Layer 4 of a small transformer language model trained on English Wikipedia (10 layers, counted from 0, width 128).
A neuron's activation on a vector x is GELU(weights . x), where the dot is the dot product.

Input weights of the MLP neurons that the questions are about. A number n stands for n times 0.0035.
n8: -23 33 -6 -37 55 -7 -11 38 47 -33 48 -6 7 -18 7 -5 -27 -6 43 -6 9 24 38 -29 -3 -28 11 7 -6 14 -6 -5 -31 7 29 -1 12 -11 38 10 20 -34 -25 37 -42 14 15 64 -5 10 16 0 -70 -13 9 -50 -33 -8 6 23 45 8 -21 -22 -50 -16 -19 19 -2 -23 -15 -1 1 13 -17 -2 22 -13 -29 14 -24 -4 15 -43 11 -2 14 0 35 10 -19 5 -15 -32 -29 49 -7 -1 40 -17 -6 59 20 2 -9 44 -17 8 -18 22 -44 30 38 16 19 40 -13 32 14 -29 31 -20 11 -12 2 -7 -22 -19
n54: 9 -4 6 -41 -8 31 17 -29 -30 -23 -33 36 -16 44 14 7 9 -19 53 5 36 2 15 12 -26 -17 11 59 51 -21 34 20 13 -11 -10 -8 34 -37 8 31 9 -50 -16 7 -28 -3 -15 -24 13 -39 6 -16 -13 -4 26 -11 -21 3 88 -11 -12 36 29 -11 -18 -13 16 -58 -31 -28 35 -78 18 -3 14 -20 26 10 -22 -4 -4 55 -22 19 9 3 21 -60 7 -33 -27 19 10 -62 17 9 -25 -17 -22 -6 -36 -22 13 -36 -5 -19 23 19 -38 32 -31 66 7 -5 63 10 -57 19 -55 73 1 -33 29 -3 -28 -22 15 19
n80: -20 -51 26 13 -30 -38 -14 -4 -10 -40 49 30 -13 33 8 23 1 -8 -10 -13 1 32 16 44 -2 -7 10 -2 4 -39 -13 -24 4 -37 -25 29 -11 42 45 9 -63 -2 17 -31 51 -20 16 6 15 -31 -12 47 -11 -7 22 29 -2 5 16 -37 19 -37 20 37 -10 -47 7 29 17 -29 -27 1 0 -6 -6 -14 15 -36 -29 -7 7 22 6 -7 -8 15 -17 -69 5 -24 11 -38 -4 2 -6 17 -24 14 -18 55 -2 -64 1 -14 -12 28 27 52 -20 10 -7 -47 47 -8 31 -3 40 11 39 12 21 -24 2 -37 -61 36 44 -33
n97: -26 -11 9 6 54 2 -13 -38 29 -8 57 19 -44 8 -14 30 -6 3 -23 54 23 13 5 -18 -30 -8 -41 19 2 -13 -3 -5 -29 6 1 20 -9 1 5 18 -8 19 -33 13 -6 3 26 22 -22 2 33 -22 20 -5 -14 13 -10 -50 -30 -11 -27 -10 -19 -1 9 23 -24 -16 25 -35 0 -1 34 28 8 26 -28 10 13 -27 -19 -30 -7 -4 23 21 -31 40 20 -10 -17 47 -24 30 21 21 -24 0 -37 -18 -11 39 -11 23 13 -1 6 -7 -1 3 18 -1 -27 23 6 -66 -25 -6 29 -20 53 -40 -26 3 20 3 36 -11
n191: -28 12 15 6 -5 31 34 24 37 2 -22 -8 19 -8 11 -29 3 -36 -15 20 9 -3 -3 -15 23 -5 9 -33 14 32 18 -9 13 5 -3 -17 -35 2 -61 -4 -19 -19 54 0 3 40 -12 19 -12 -7 16 -2 7 33 16 -29 14 -1 13 5 25 15 -19 3 -27 1 3 44 -13 8 21 18 -17 -42 -33 43 -4 -1 -41 3 -26 14 26 13 -41 14 -31 14 37 14 -9 10 -21 -22 -3 9 -17 -4 21 12 49 35 16 12 -24 -2 9 -35 -6 31 -27 10 1 22 -26 -13 -42 -26 51 -12 30 -18 -9 8 -18 8 12 -40
n232: 30 -24 12 19 -32 39 13 -23 -20 20 -26 16 0 -18 10 6 -37 35 25 4 44 -20 22 -6 28 -9 -8 -20 30 15 14 9 -14 7 -14 -12 -47 23 -2 20 -11 -13 -16 3 -5 -26 -24 -56 6 -23 24 28 1 44 21 5 -57 58 8 -12 -3 -62 4 27 15 -17 -9 7 9 -11 -1 37 -29 26 -23 21 -26 3 -27 -4 -22 -9 -9 11 -59 18 -37 34 23 24 6 22 46 12 -10 -17 -18 -20 13 35 -1 14 13 4 -4 50 29 -12 -26 -11 11 12 -33 17 7 -40 28 6 -34 -4 -5 -1 -13 -20 -5 -30 15 -17
n310: -27 22 -2 24 -5 24 -23 -16 15 17 6 -25 -20 -1 3 -11 2 31 -13 3 30 -9 16 38 12 -2 31 -29 48 13 -5 -12 12 -15 48 21 -23 -8 -14 7 47 -3 -2 -15 3 5 -9 22 -12 -1 38 0 -10 4 10 4 -32 -27 -37 8 1 57 18 34 1 -20 -36 -15 17 -5 28 12 -25 -7 23 7 -31 -31 -33 49 -33 -15 5 19 -9 22 29 -26 -13 15 15 -11 -4 12 23 70 -58 -32 35 -41 28 37 31 33 -26 32 -32 -50 -13 1 -8 -43 4 20 0 -21 -56 12 32 1 3 -55 26 -23 -42 -24 -27 -10
n353: -9 -45 -8 2 -37 -36 15 24 59 -49 -41 9 25 11 47 7 6 -10 -19 38 38 -13 -18 13 -20 7 -34 -35 -7 -32 -3 -44 5 62 -17 -5 -17 -42 -55 27 21 -24 30 13 -16 14 2 41 -38 -19 41 -18 9 60 12 3 16 34 -18 26 -18 18 -4 5 9 -19 57 -20 -36 -10 -26 9 1 -30 -18 -13 47 -12 -40 2 13 4 30 -3 64 -10 1 -9 25 -20 13 -14 -22 -59 -2 10 16 10 -20 24 22 -6 -6 52 -42 3 -2 -6 -26 5 -6 38 -8 32 -22 19 -2 -50 26 50 -17 24 38 -15 -33 -4 -26 -23
n354: 0 24 9 -63 38 -10 6 22 45 58 -48 -24 7 21 -12 -18 -34 33 4 22 14 -30 25 35 26 -42 9 14 20 -64 -3 62 19 -30 30 33 -17 -30 -20 29 45 11 -2 89 24 -67 -38 7 3 -4 14 2 17 -2 57 -36 5 4 -40 -27 -18 64 9 -33 -9 -19 4 -1 43 20 14 -10 48 29 -2 -18 9 -13 7 28 -42 -31 55 -52 -47 3 -46 17 56 6 21 39 -9 -44 11 39 -20 -19 0 -36 -17 -26 -26 9 -26 49 -13 2 0 -18 -8 26 -95 -19 -16 -10 -10 -5 49 -19 14 5 -7 43 -7 30 13 -9
n359: -41 30 3 21 -29 -26 -13 -8 33 -5 20 -20 -15 -1 -18 -24 21 26 -2 -27 -4 22 -4 -56 -6 20 -36 5 7 19 13 -11 16 -4 -27 36 37 -75 -35 -6 15 -55 -10 -1 27 -3 38 14 -8 -20 -5 13 -5 -20 2 7 -5 4 -33 63 9 39 26 15 11 -15 -6 17 -9 -32 -18 8 24 2 -18 -16 3 29 -19 -12 -15 28 43 16 -2 15 -55 20 39 -17 22 62 -8 11 4 15 -13 47 -39 -41 -20 -20 -10 16 20 2 12 -13 -29 5 36 -4 -8 26 33 18 29 0 14 32 37 -19 26 -12 6 -54 9 -5
n379: 14 -10 30 -15 -55 7 -26 5 1 27 25 -17 17 -37 -6 -32 0 -23 -35 58 29 -43 28 29 -19 37 -21 -18 38 -4 25 -18 -3 -26 11 2 47 -4 12 8 -2 10 -16 7 -14 16 -11 -15 39 -7 -5 8 -9 14 25 18 35 -4 -51 7 -6 4 -26 -25 -43 40 -15 16 -5 -5 16 -1 4 28 -12 -22 18 -29 49 -20 41 14 -1 12 30 -16 -62 -19 -20 32 16 -17 -24 29 -50 -16 7 -7 21 25 -5 4 5 6 -15 12 15 24 17 -7 6 -4 6 -17 15 33 1 -10 16 -13 11 -31 -12 -36 -20 -9 -36 -33
n428: -13 -46 -2 23 61 -23 1 -21 -9 -4 -8 27 -13 -21 -59 2 27 -16 16 36 2 36 -29 4 -30 -6 3 -33 3 17 17 -43 -11 -61 -45 29 -31 -39 -16 -28 -46 -34 13 -8 -25 10 29 9 -20 30 -6 -56 43 56 8 -2 -17 15 -67 2 -46 -4 22 8 -51 5 -11 4 -33 20 10 -4 -6 17 -3 2 -16 -35 -30 -19 -9 -18 14 12 56 -3 2 -16 21 28 -12 28 -30 13 -9 -4 -17 28 38 -31 24 34 39 -4 34 35 9 0 -19 24 -14 -11 -25 51 4 -29 7 -30 12 -18 46 9 28 15 -6 -3 -4 33
n533: 5 1 51 -10 8 -5 -41 5 -14 16 -50 -36 14 -23 -65 10 20 6 3 -13 15 11 38 31 -7 38 -24 17 25 -13 -10 28 -2 13 -21 -10 28 -21 -14 9 -22 -12 12 -39 -11 -39 63 -17 3 -4 -33 12 47 -28 -10 -24 55 4 8 -6 10 -35 -2 -32 12 24 29 -21 4 -1 12 -54 18 -9 32 32 23 -40 -2 54 -10 -10 39 -25 -20 19 -11 -38 -10 -46 5 3 4 -6 11 -36 -5 -22 -6 40 37 1 7 24 -5 -13 17 35 26 -15 -4 3 -5 -7 -12 -46 2 -1 3 30 -28 17 -15 -12 1 -22 -11 -30
n577: 4 -29 6 12 -6 12 44 29 -10 -10 3 -9 31 -3 -11 -27 15 1 -15 -19 7 -6 -1 -7 0 16 20 -10 30 25 38 -21 7 34 24 8 -12 0 -3 -31 -39 -7 -13 21 -19 14 5 -32 27 40 0 -5 -16 21 37 8 -17 42 37 6 4 -54 -25 -33 14 0 -1 -25 -5 -3 -15 -47 11 44 -36 -11 -14 -19 0 -15 -27 14 -9 -6 -37 -32 -14 -10 17 -25 56 -23 -24 12 -24 -25 2 15 -4 -24 -31 -21 28 8 -5 10 32 24 -28 25 -3 -30 3 -10 10 -3 26 -4 -14 -22 21 7 19 -37 49 -33 33 -3
n624: -9 15 11 -36 -48 -75 20 -11 24 -1 -17 -20 -3 6 2 -25 5 25 8 2 -32 36 10 -23 31 -18 24 -13 -23 13 -10 -16 -5 51 -7 8 29 28 -7 -16 -6 -14 -34 -9 2 6 -49 0 -36 -23 -6 16 19 25 26 -7 29 13 -51 -24 67 7 -35 -22 -45 -27 0 33 27 -7 -39 49 -13 -21 -11 37 24 26 -44 1 7 32 23 2 -6 12 -5 -79 9 23 64 23 20 -39 -11 -26 -24 -19 -28 30 81 -20 -9 47 -38 4 7 41 41 -21 20 -10 -19 -16 17 2 -5 -12 41 33 -14 -59 -7 -10 17 38 14 -4
n643: 15 38 -21 -2 -11 -7 -16 48 6 22 -23 24 8 6 -39 15 17 26 6 -14 16 -39 12 -15 -21 30 -70 3 38 18 -38 76 7 13 -13 1 25 -16 6 37 17 -39 34 37 17 -6 9 5 -31 -16 27 -17 -33 -26 26 -2 -1 5 -39 -45 -10 28 -22 4 18 -19 -15 -13 2 -14 29 -47 -70 -13 -9 -9 43 -60 7 20 18 20 22 47 51 2 1 -38 -25 -3 -18 26 -18 -27 18 -8 29 -48 4 4 -40 -14 0 0 -60 19 -11 3 -38 -55 -3 19 30 -29 3 -3 -4 59 32 42 -3 -34 5 25 -2 43 8 30
n672: -14 -15 -18 -16 13 3 -15 -42 51 24 -14 -25 -26 37 -1 11 19 8 -23 38 36 -4 -30 10 17 22 -1 47 -19 -24 -22 -1 6 -5 10 -15 7 20 -1 -1 16 -16 -40 -10 -7 -25 5 -4 -15 -9 -29 -8 -29 -5 30 1 42 -6 -24 32 -5 24 -15 33 6 15 -18 -10 -36 18 -5 -42 -6 -56 -7 47 -8 2 -47 15 -4 2 13 -17 -33 27 3 23 35 -18 -30 23 1 -31 3 6 -4 -6 7 41 -25 6 45 -24 -21 -18 34 9 -8 14 -8 -3 5 17 26 13 29 -10 22 3 -6 -16 2 -26 12 -6 11 13
n693: 33 10 12 -36 -11 9 -29 14 18 19 -15 -13 8 21 40 -21 -2 15 -28 20 30 17 34 1 4 40 28 -14 4 -2 -4 -46 21 15 46 -11 -27 -15 -17 -36 -47 27 -22 6 -27 52 -25 -16 -19 52 -18 26 0 21 -6 -49 -11 -2 7 60 -19 -18 -11 16 -11 -47 6 0 51 32 -18 0 -46 18 -34 12 -7 -1 -6 -45 19 -8 29 -18 -40 37 3 5 50 20 3 -33 -17 10 -25 35 30 19 40 2 22 0 -1 -31 -6 17 8 -4 -16 24 8 28 -2 30 -29 -38 -3 -1 30 -39 10 1 0 9 -32 24 -4 6
n794: -5 23 31 -5 -6 13 10 -9 52 68 8 25 16 21 -2 29 43 10 13 31 -11 -1 -31 50 16 3 9 -19 10 -53 1 9 18 -21 21 -26 -20 -18 27 -16 -5 -6 -30 -9 -23 -32 -41 -18 -16 -14 -26 21 5 -5 -21 21 -32 -17 34 -27 23 69 -39 25 -38 -7 18 55 -5 21 -11 -44 13 -28 -31 1 -17 -56 3 31 5 4 1 -46 47 41 -14 13 -5 26 42 -34 25 19 24 39 -50 -30 -13 -9 -33 -25 -18 15 12 29 17 -19 7 -17 14 12 17 43 1 2 -24 14 2 -14 -13 2 -13 13 -46 45 -8 -8
n832: 17 6 -5 34 -18 -1 -21 26 26 17 -37 24 -3 48 -37 -8 10 10 -2 19 41 -17 10 13 15 60 -15 -17 29 66 19 19 8 30 38 -17 -34 6 43 -18 12 -23 2 16 -1 25 10 -27 18 -4 2 22 -15 -23 23 -62 -9 -22 -26 1 -42 2 8 26 -3 -38 6 -22 -17 -3 -2 -28 -23 -8 7 -29 3 14 -29 20 27 -17 -6 30 -27 6 -6 -17 7 -26 -40 -50 -10 5 -26 -6 13 36 -1 8 -20 5 3 -5 -5 -6 8 15 19 -4 -17 -33 25 16 -24 40 -20 5 32 26 -13 -17 18 5 -6 -29 -31 -9
n944: 22 4 25 -50 -13 2 -41 -22 -14 1 25 -16 -14 -31 8 -22 74 9 11 18 4 38 -33 6 34 14 -10 -29 36 6 -6 10 29 -7 37 31 -4 -6 19 -1 -12 4 -14 -3 -14 -14 13 -25 -32 23 6 -7 17 54 24 -1 -16 17 -1 13 1 17 -34 -1 -39 11 -18 54 30 35 -6 -11 4 -17 21 1 -11 24 -30 -16 -27 -9 -4 -20 -22 -41 22 -3 10 -17 -7 39 -33 -29 -3 -9 -24 -8 -14 -11 -16 20 21 -34 0 -7 -14 -33 -38 -17 61 6 -24 -3 4 -2 14 -3 45 -23 43 -8 -52 20 3 7 23 -18
n963: 52 33 15 -18 23 6 1 23 6 -40 28 33 30 -17 -7 -12 11 20 44 17 9 11 9 -22 -36 -13 15 11 41 24 -24 -52 11 -9 -23 38 -18 19 -18 -31 -24 -24 -2 11 -18 36 38 20 1 -21 -11 -12 20 14 -52 -50 45 18 23 -28 5 -12 -21 20 -43 -37 -7 61 -29 30 19 -5 47 -50 3 -3 32 -8 -23 -1 -10 23 -2 -12 -16 -14 -18 -50 24 5 -9 -26 -19 41 -15 -48 -2 16 -21 0 -7 -24 -30 -5 19 28 -47 27 -1 6 16 -61 -1 22 -4 42 1 -37 7 3 -13 -2 -34 45 -13 -1 42 -44

Each question shows a token from some text and the vector x that enters the MLP there. A number n stands for n times 0.055.

" Aust": -9 41 -6 24 8 -9 11 14 -12 -9 40 -11 13 1 -5 16 -55 1 -66 18 -6 -1 -34 -1 60 -19 -27 6 3 -4 -43 16 -22 14 18 -11 -10 32 -28 3 12 -7 -23 -58 53 -23 -2 -26 -4 -31 20 -6 -15 0 -10 12 -18 39 -1 14 -20 17 9 6 12 7 -14 11 -14 32 20 -16 -7 -3 19 8 2 18 -17 4 16 39 -2 -12 14 -1 16 -4 -9 -5 -35 -18 -13 19 -12 24 12 17 -2 20 27 -40 -9 6 -28 9 10 -5 21 32 2 11 -14 -6 9 0 27 30 -2 -6 3 -2 0 13 -5 -26 -5 -30
Which neuron fires most, and how strongly? n672, at about 1.2

" |": 22 0 -27 -22 20 7 -17 -6 7 1 35 -43 -26 -5 6 39 -39 1 -29 3 -11 -20 -16 -10 0 -15 -10 27 -12 4 -28 12 14 17 -7 0 -9 -6 4 -3 22 -13 15 -37 39 13 -4 -8 6 9 9 -4 -14 16 -10 48 21 23 -16 -24 -19 -1 -12 -37 -26 2 10 29 -22 25 -6 3 -33 23 0 -6 -18 11 31 21 42 -10 63 -6 41 31 33 -2 -6 -10 1 -3 8 9 -9 -18 7 -13 2 -11 19 0 -13 -27 10 -24 -7 -16 27 4 11 -16 23 13 -20 7 1 39 -61 -36 -1 7 -4 1 10 15 -48 7
Which of these neurons fires most? n643

":": -6 14 -26 4 -7 -8 -14 -18 1 24 24 -40 4 5 37 34 -5 14 -32 3 -50 -3 -31 -20 22 -32 16 -15 8 15 7 -2 5 13 -1 -24 -4 15 -31 -24 9 33 18 -8 30 1 -9 -20 -13 -32 -11 10 0 -1 -5 5 0 34 -21 -18 -21 15 13 -32 25 -3 9 16 -32 15 21 -22 15 24 18 1 -10 30 33 -21 4 35 35 6 7 -18 4 -1 -2 -18 -33 6 -3 8 -12 9 -15 31 25 33 21 -8 -41 19 1 -20 -3 -38 19 33 -6 -6 -24 -2 -4 -1 -7 59 -6 -30 -21 24 6 20 25 -12 -48 -4
Which of these neurons fires most? n191

"ed": 16 -2 -14 -16 13 -7 11 -17 -9 -3 55 -51 -10 -1 5 20 2 -3 1 -15 -2 27 1 -7 20 -2 20 23 1 -1 -4 -17 -29 18 16 14 17 33 -4 -35 -9 38 19 -17 13 -1 15 0 -8 -12 28 -29 -12 -2 10 4 14 16 7 -20 4 -3 0 -29 -22 0 6 29 -29 33 -22 17 -51 -3 32 -13 -16 26 37 -2 1 -24 52 -16 6 17 25 28 -24 -21 -24 -24 5 3 -10 -24 40 14 2 -14 -18 -21 6 -23 4 -3 -26 -15 1 11 8 -19 -10 13 20 14 -43 65 5 -47 -30 11 -40 14 10 11 -21 -3
Which of these neurons fires most? n944

"inal": 17 -25 -15 -1 -9 -2 -2 -6 8 2 56 -61 11 -22 24 20 -5 19 -10 -3 -11 13 -15 -14 27 -1 25 28 -22 20 19 -3 -9 8 20 8 -19 27 -24 -52 -11 14 10 -52 33 -2 12 -8 3 -1 23 -27 -34 -2 10 -15 -2 36 2 5 25 -13 -6 -12 -1 -15 18 34 -22 32 -17 17 -31 -7 27 -19 -20 22 1 10 -6 -14 21 -13 12 -25 23 28 -18 -22 -27 -4 -8 8 -6 -6 37 8 -11 -5 36 -8 -6 -13 5 -32 -2 -14 -4 61 15 11 -4 31 26 -31 -18 48 -13 -54 -3 -2 -22 10 7 -9 -2 -15
Which of these neurons fires most? n944

" Oper": 8 21 16 2 20 12 7 -4 10 -5 22 -33 5 7 36 24 7 32 -14 -19 -46 5 -19 8 34 -15 3 11 -15 0 -20 -12 6 22 30 -20 -5 15 28 1 -13 -7 25 -58 17 -6 -8 14 26 -21 34 1 -19 -25 0 13 10 -4 -22 2 -8 17 -16 -34 34 2 -6 -4 -46 25 -11 -9 -13 -54 18 -34 -49 22 32 5 26 12 23 -33 10 -2 36 25 6 -23 -24 -14 -5 10 7 -23 19 7 0 5 3 -43 -11 -1 2 -16 5 -5 16 44 28 -15 -6 26 12 -15 -17 16 -36 -18 18 0 11 9 -16 -21 2 -20
The two highest activations, in order: n672, n794

" to": 9 2 9 7 26 -13 -22 11 -12 -3 20 -39 6 -16 18 52 -25 -23 -21 -13 -18 -18 -13 -8 20 -10 26 22 -19 -6 23 11 -21 21 -10 19 23 -5 -28 -10 3 57 11 -20 29 6 -6 -30 -9 -18 15 -40 -57 -15 22 37 4 13 -19 -23 -30 18 5 3 -12 8 16 1 -28 -14 -5 -4 -51 -6 20 9 -3 3 2 8 -5 -22 59 -18 5 6 23 12 33 -16 29 -9 12 47 -6 -12 16 21 8 -1 25 -28 -8 -18 -36 -21 11 -12 5 11 37 -7 -4 -5 -24 23 1 30 2 -7 -18 -12 2 -2 16 -20 2 4
Which of these neurons fires most? n672

" ±": -28 1 -3 20 38 -7 -11 21 -8 -3 53 -8 3 -28 17 30 -4 10 -10 -2 -10 -34 -4 1 5 -54 -37 20 -37 -5 18 -5 -14 -2 16 19 -6 30 -15 16 30 -8 9 -34 21 12 2 -29 -1 -10 13 -35 4 21 -19 4 15 20 -19 5 -7 31 7 6 13 -12 21 30 -21 -26 -8 -3 -24 -14 -10 -13 22 16 14 26 -3 19 -17 -31 26 -16 5 41 -17 18 -20 -1 -4 43 3 -18 -5 -22 44 1 15 -13 4 -25 1 -22 45 -27 5 -3 12 -36 -7 -7 18 -3 11 19 -27 -43 42 1 -21 13 -3 10 -19 -2
Which of these neurons fires most? n97

"arily": -3 -13 -2 33 25 -10 3 9 -6 -7 51 -24 10 -4 14 46 -21 -21 -28 -26 -18 -3 -3 -6 20 -13 32 27 -15 -20 9 8 -1 -11 -13 5 -3 20 0 -36 -29 42 2 -23 -1 -2 4 -7 -8 -8 -3 -20 -26 13 35 21 -17 11 2 -32 0 7 -1 -14 -36 -19 6 34 -5 12 -12 4 -58 -21 30 -2 12 2 16 -19 -23 -17 32 3 1 -23 -11 21 -19 -20 6 -12 24 33 -7 -5 11 4 26 -8 32 -49 13 -28 -14 -16 7 -1 -26 45 45 6 -3 -11 13 0 -21 41 8 -18 -11 27 17 36 43 -2 -21 -15
Which of these neurons fires most? n80

"ha": -1 24 21 -6 2 35 -9 -3 -21 -8 -3 -24 57 -9 21 56 -13 1 -34 -32 26 4 -19 -14 -2 -23 -18 15 -34 -1 5 1 0 3 19 20 -16 6 12 -17 28 -6 2 -23 12 -8 -6 -46 -21 -26 31 14 -19 -42 4 5 28 39 22 -14 -9 -3 11 -19 -21 -13 33 -16 -41 -2 5 0 -33 -19 5 -11 -33 25 7 -6 26 9 22 3 7 5 -8 -10 -4 -18 -6 -22 -9 -26 12 -20 -8 24 51 -11 24 2 -7 -29 -9 10 14 30 -7 10 20 -8 -19 6 31 -4 16 44 -32 -7 -12 18 43 -1 -1 25 -3 -14
Which of these neurons fires most? n54

" San": -13 24 39 11 11 2 -4 17 -21 9 24 14 14 4 49 29 -21 15 -27 18 -8 -12 -8 -15 33 -15 -12 14 -14 -29 8 -4 -20 12 23 -16 -29 18 -26 0 -11 10 8 -53 24 -4 -4 -22 -9 -27 16 -14 -42 -18 23 -4 -24 27 1 -10 -33 3 -1 -30 21 -25 5 -36 -29 36 8 14 -14 -9 12 -30 -12 -18 -3 -15 5 27 7 -19 17 -14 43 -2 15 -7 -2 2 16 33 8 0 4 -6 -5 40 32 1 8 -8 -7 16 -3 10 24 37 15 -46 23 -7 13 9 20 46 -19 9 -5 13 -22 16 -5 -20 -45 -33
Which neuron fires most, and how strongly? n80, at about 1.3

"atives": -9 -19 18 22 13 6 -1 -16 9 8 48 -31 13 -6 26 23 -12 3 -36 -25 -14 23 -39 -47 15 -39 16 17 2 -12 -10 -5 5 -11 -14 -12 7 24 1 -30 13 20 9 -23 12 -1 17 -14 -2 -14 28 22 3 -12 22 1 25 34 2 -2 -2 3 -16 -8 -17 -7 41 1 -52 21 -24 -3 -40 -3 4 -44 2 6 17 -1 -17 20 25 -6 18 -47 26 34 -6 -19 16 -19 -17 47 -25 21 23 3 7 -24 36 -4 -9 12 -5 -38 -5 -24 -10 35 26 -8 -18 1 31 17 -3 34 -8 -45 -3 28 0 13 13 -29 -4 -21
Which of these neurons fires most? n577

"\n": -33 19 -1 -1 20 45 -13 -5 -3 12 32 -26 7 -10 8 -3 -22 3 -1 -22 -18 -10 -7 -18 -31 -16 -18 41 -31 -9 -31 3 4 49 -13 30 -1 24 20 -24 -8 34 -1 -32 30 4 4 -21 19 6 42 0 9 20 2 16 -10 12 2 -15 23 -3 0 -32 -7 5 36 -1 -24 32 22 34 -18 -27 4 -12 -29 -24 -7 28 20 11 17 -5 -6 4 15 -10 -13 23 47 7 7 -2 -7 -22 -13 16 1 -42 13 2 -9 -17 7 -17 -10 -37 23 4 44 0 6 10 -31 -23 -17 -5 -40 -35 -31 18 -8 15 25 19 -15 -6
The three highest activations, in order: n624, n794, n963

" Ch": -15 34 34 3 -13 1 -20 7 -8 13 47 -28 -3 2 5 13 -21 -11 -20 -3 -14 0 -7 -28 13 -22 1 -8 -12 22 -5 28 -25 24 17 -18 -3 48 -11 -27 14 -2 -11 -25 14 -3 4 -2 -7 -33 -2 18 -18 -21 -18 16 -20 24 -12 14 -32 30 13 -9 38 5 -11 14 -65 15 12 10 0 16 25 -24 -15 5 28 -28 38 20 14 -12 2 -10 34 -12 14 -16 -36 5 -19 50 -9 -25 21 57 41 17 20 -19 -6 -6 5 15 -16 -4 4 21 1 -35 -24 -4 16 -30 5 12 14 -34 -22 -2 18 10 -11 -2 -29 -11
Which of these neurons fires most? n832

" Che": -5 -1 -13 5 -8 4 -6 12 12 6 27 -6 8 -12 19 50 -38 10 -36 -3 -14 20 1 -23 33 -29 2 -25 -20 17 -1 6 -8 36 27 -8 -15 46 -9 3 8 12 -30 -60 17 -24 -13 4 -11 -29 13 -16 -11 -22 -17 27 -7 1 9 -30 -9 10 -11 -18 -1 -19 3 2 -57 33 -15 -6 15 -14 16 7 -14 3 41 6 8 1 2 -2 33 -28 26 -31 -12 -19 -2 -2 -11 47 31 -7 13 -1 26 15 55 -24 -6 8 -3 -36 43 -10 -15 6 17 1 -20 2 18 -4 10 44 -12 -17 -4 13 20 23 28 9 -34 -14
The two highest activations, in order: n624, n794

"|---|---|---|---|---|---|": -19 17 5 -5 25 -10 -6 38 23 -25 41 -25 7 12 4 46 -23 -13 -20 -27 6 -34 -42 32 -5 -38 18 -8 -20 -12 8 4 13 -5 7 9 -17 17 -18 10 10 9 7 1 27 18 6 -23 5 -1 10 -24 -4 2 -32 37 11 43 -10 -1 -6 8 41 1 -4 16 8 27 5 5 10 1 -59 -15 10 -31 -9 30 23 19 15 21 7 -12 -8 22 -1 49 -22 -4 -29 6 14 -3 -10 -22 7 -13 13 -14 -1 9 -12 -39 -30 -31 16 -22 43 13 18 -34 -41 -18 -1 12 -24 9 -14 -40 -7 -8 10 -3 11 9 2 7
The two highest activations, in order: n354, n191

"9": 11 34 2 26 14 9 -1 -8 -12 -18 26 9 -13 14 7 41 -22 38 12 -3 3 -39 -24 1 9 -53 -24 0 -22 -11 -14 12 -11 -14 16 24 1 10 -31 11 5 39 -40 -28 34 -2 -24 -31 -15 -1 -7 -25 -8 23 0 26 -20 47 44 -23 -16 -14 31 8 -4 -21 18 28 -6 38 8 14 -69 9 8 -24 -12 4 -17 3 -1 33 23 5 -13 -9 -17 14 -21 8 -11 -8 -1 -11 11 -6 25 3 2 21 24 -4 -13 -39 -4 25 -16 6 10 10 24 -24 -8 -18 -1 -19 15 13 10 -37 -7 15 25 5 12 -38 -5 4
Which neuron fires most, and how strongly? n232, at about 3

"7": -4 18 -43 4 22 6 -9 -10 2 -5 15 -9 -10 6 6 43 -25 27 15 -9 14 -31 7 -16 -2 -42 -16 -5 -34 11 -50 6 -7 -5 2 19 0 38 -25 14 35 3 -18 -9 30 20 -27 -12 -16 -6 27 -27 9 2 -26 -1 -10 4 14 -25 -11 25 20 0 -14 -13 22 11 -17 25 10 -4 -71 -9 -12 5 6 11 -5 34 10 13 33 -18 35 1 19 21 -11 -12 -29 3 -3 -15 -27 19 39 -17 16 20 46 22 -24 -29 -3 15 -12 11 24 -11 4 -9 17 4 -20 0 -12 16 -18 -52 26 30 -28 14 11 -24 -17 25
Which neuron fires most, and how strongly? n643, at about 1.7

" California": -7 22 10 37 22 14 7 3 -37 7 26 15 8 -11 38 30 -10 28 -20 29 -15 4 -18 -28 23 -34 1 1 -17 -24 10 -1 -21 -1 25 -19 -37 13 -37 -34 0 15 -9 -36 30 -3 0 -13 1 -2 24 18 -42 -3 -1 -11 -12 15 7 2 -32 -8 16 -32 1 -4 43 -12 -15 45 -8 10 -38 2 4 -18 -7 9 -7 -3 -22 19 25 -14 2 -26 53 -17 -8 -16 -3 18 3 31 0 3 11 -20 -18 13 47 -19 -4 1 -6 -30 7 -24 7 32 31 -25 24 4 18 11 4 36 -16 -5 15 19 -24 32 17 -34 -15 -35
The three highest activations, in order: n232, n577, n944

" Sw": 3 29 15 2 14 4 -18 10 -4 -18 71 -39 -12 -7 9 27 -32 1 -30 -13 21 -5 -41 -12 40 -29 13 -1 -13 5 -29 20 -13 10 12 16 15 11 -10 1 29 -20 -9 -32 18 9 -4 -1 -9 -29 18 -9 -22 -10 -39 36 6 59 -2 -7 -6 23 22 -36 40 -11 4 1 -32 0 8 5 -6 -7 45 -20 1 0 -2 15 19 19 -4 -22 31 -6 45 -9 -17 -16 -28 -24 -20 29 10 -23 8 13 16 -4 12 -5 -1 -14 -8 -14 23 -21 -14 16 -6 -20 -25 -9 27 -40 30 17 -7 -20 21 -2 28 9 -9 -9 12 -23
The two highest activations, in order: n310, n80

".": 5 -15 -40 6 14 19 -7 -19 4 10 24 -27 -31 25 3 25 -32 9 -9 -10 -13 -27 -9 9 -3 -41 1 10 -26 19 -40 22 16 12 -10 18 17 0 -33 4 23 4 1 -30 10 27 -34 -21 0 -2 23 -24 -13 18 -23 14 24 6 -19 -27 -19 -2 12 -30 -37 16 14 28 -16 6 4 25 -14 2 13 -2 -14 22 25 31 13 -2 0 -19 19 13 39 7 -4 -24 -21 14 13 -5 -13 2 17 8 14 -1 20 38 -19 -53 19 6 -1 -34 15 -8 11 18 25 35 -15 9 -27 26 -37 -35 20 19 3 16 14 -31 -34 26
The three highest activations, in order: n428, n8, n310

"ess": 5 -30 4 0 -28 10 16 1 -5 33 29 -24 25 -11 29 8 -34 -7 -7 -30 -22 8 -38 -38 44 -36 8 45 0 1 -3 0 1 19 -3 16 -2 6 4 13 9 32 -6 -35 29 13 -8 -7 26 -21 23 -6 -25 5 -4 -10 -23 42 13 -15 1 7 -7 -10 17 -11 12 24 -43 23 -2 -2 -24 15 37 -9 28 1 19 -10 -48 18 4 12 19 -30 33 -5 -13 -40 -30 -11 -2 -8 23 -43 0 13 4 1 13 -6 6 -22 16 -6 20 -25 -26 49 -11 -30 -12 11 16 13 -19 61 -9 -9 -6 15 -13 -13 5 -9 -8 14
Which of these neurons fires most? n54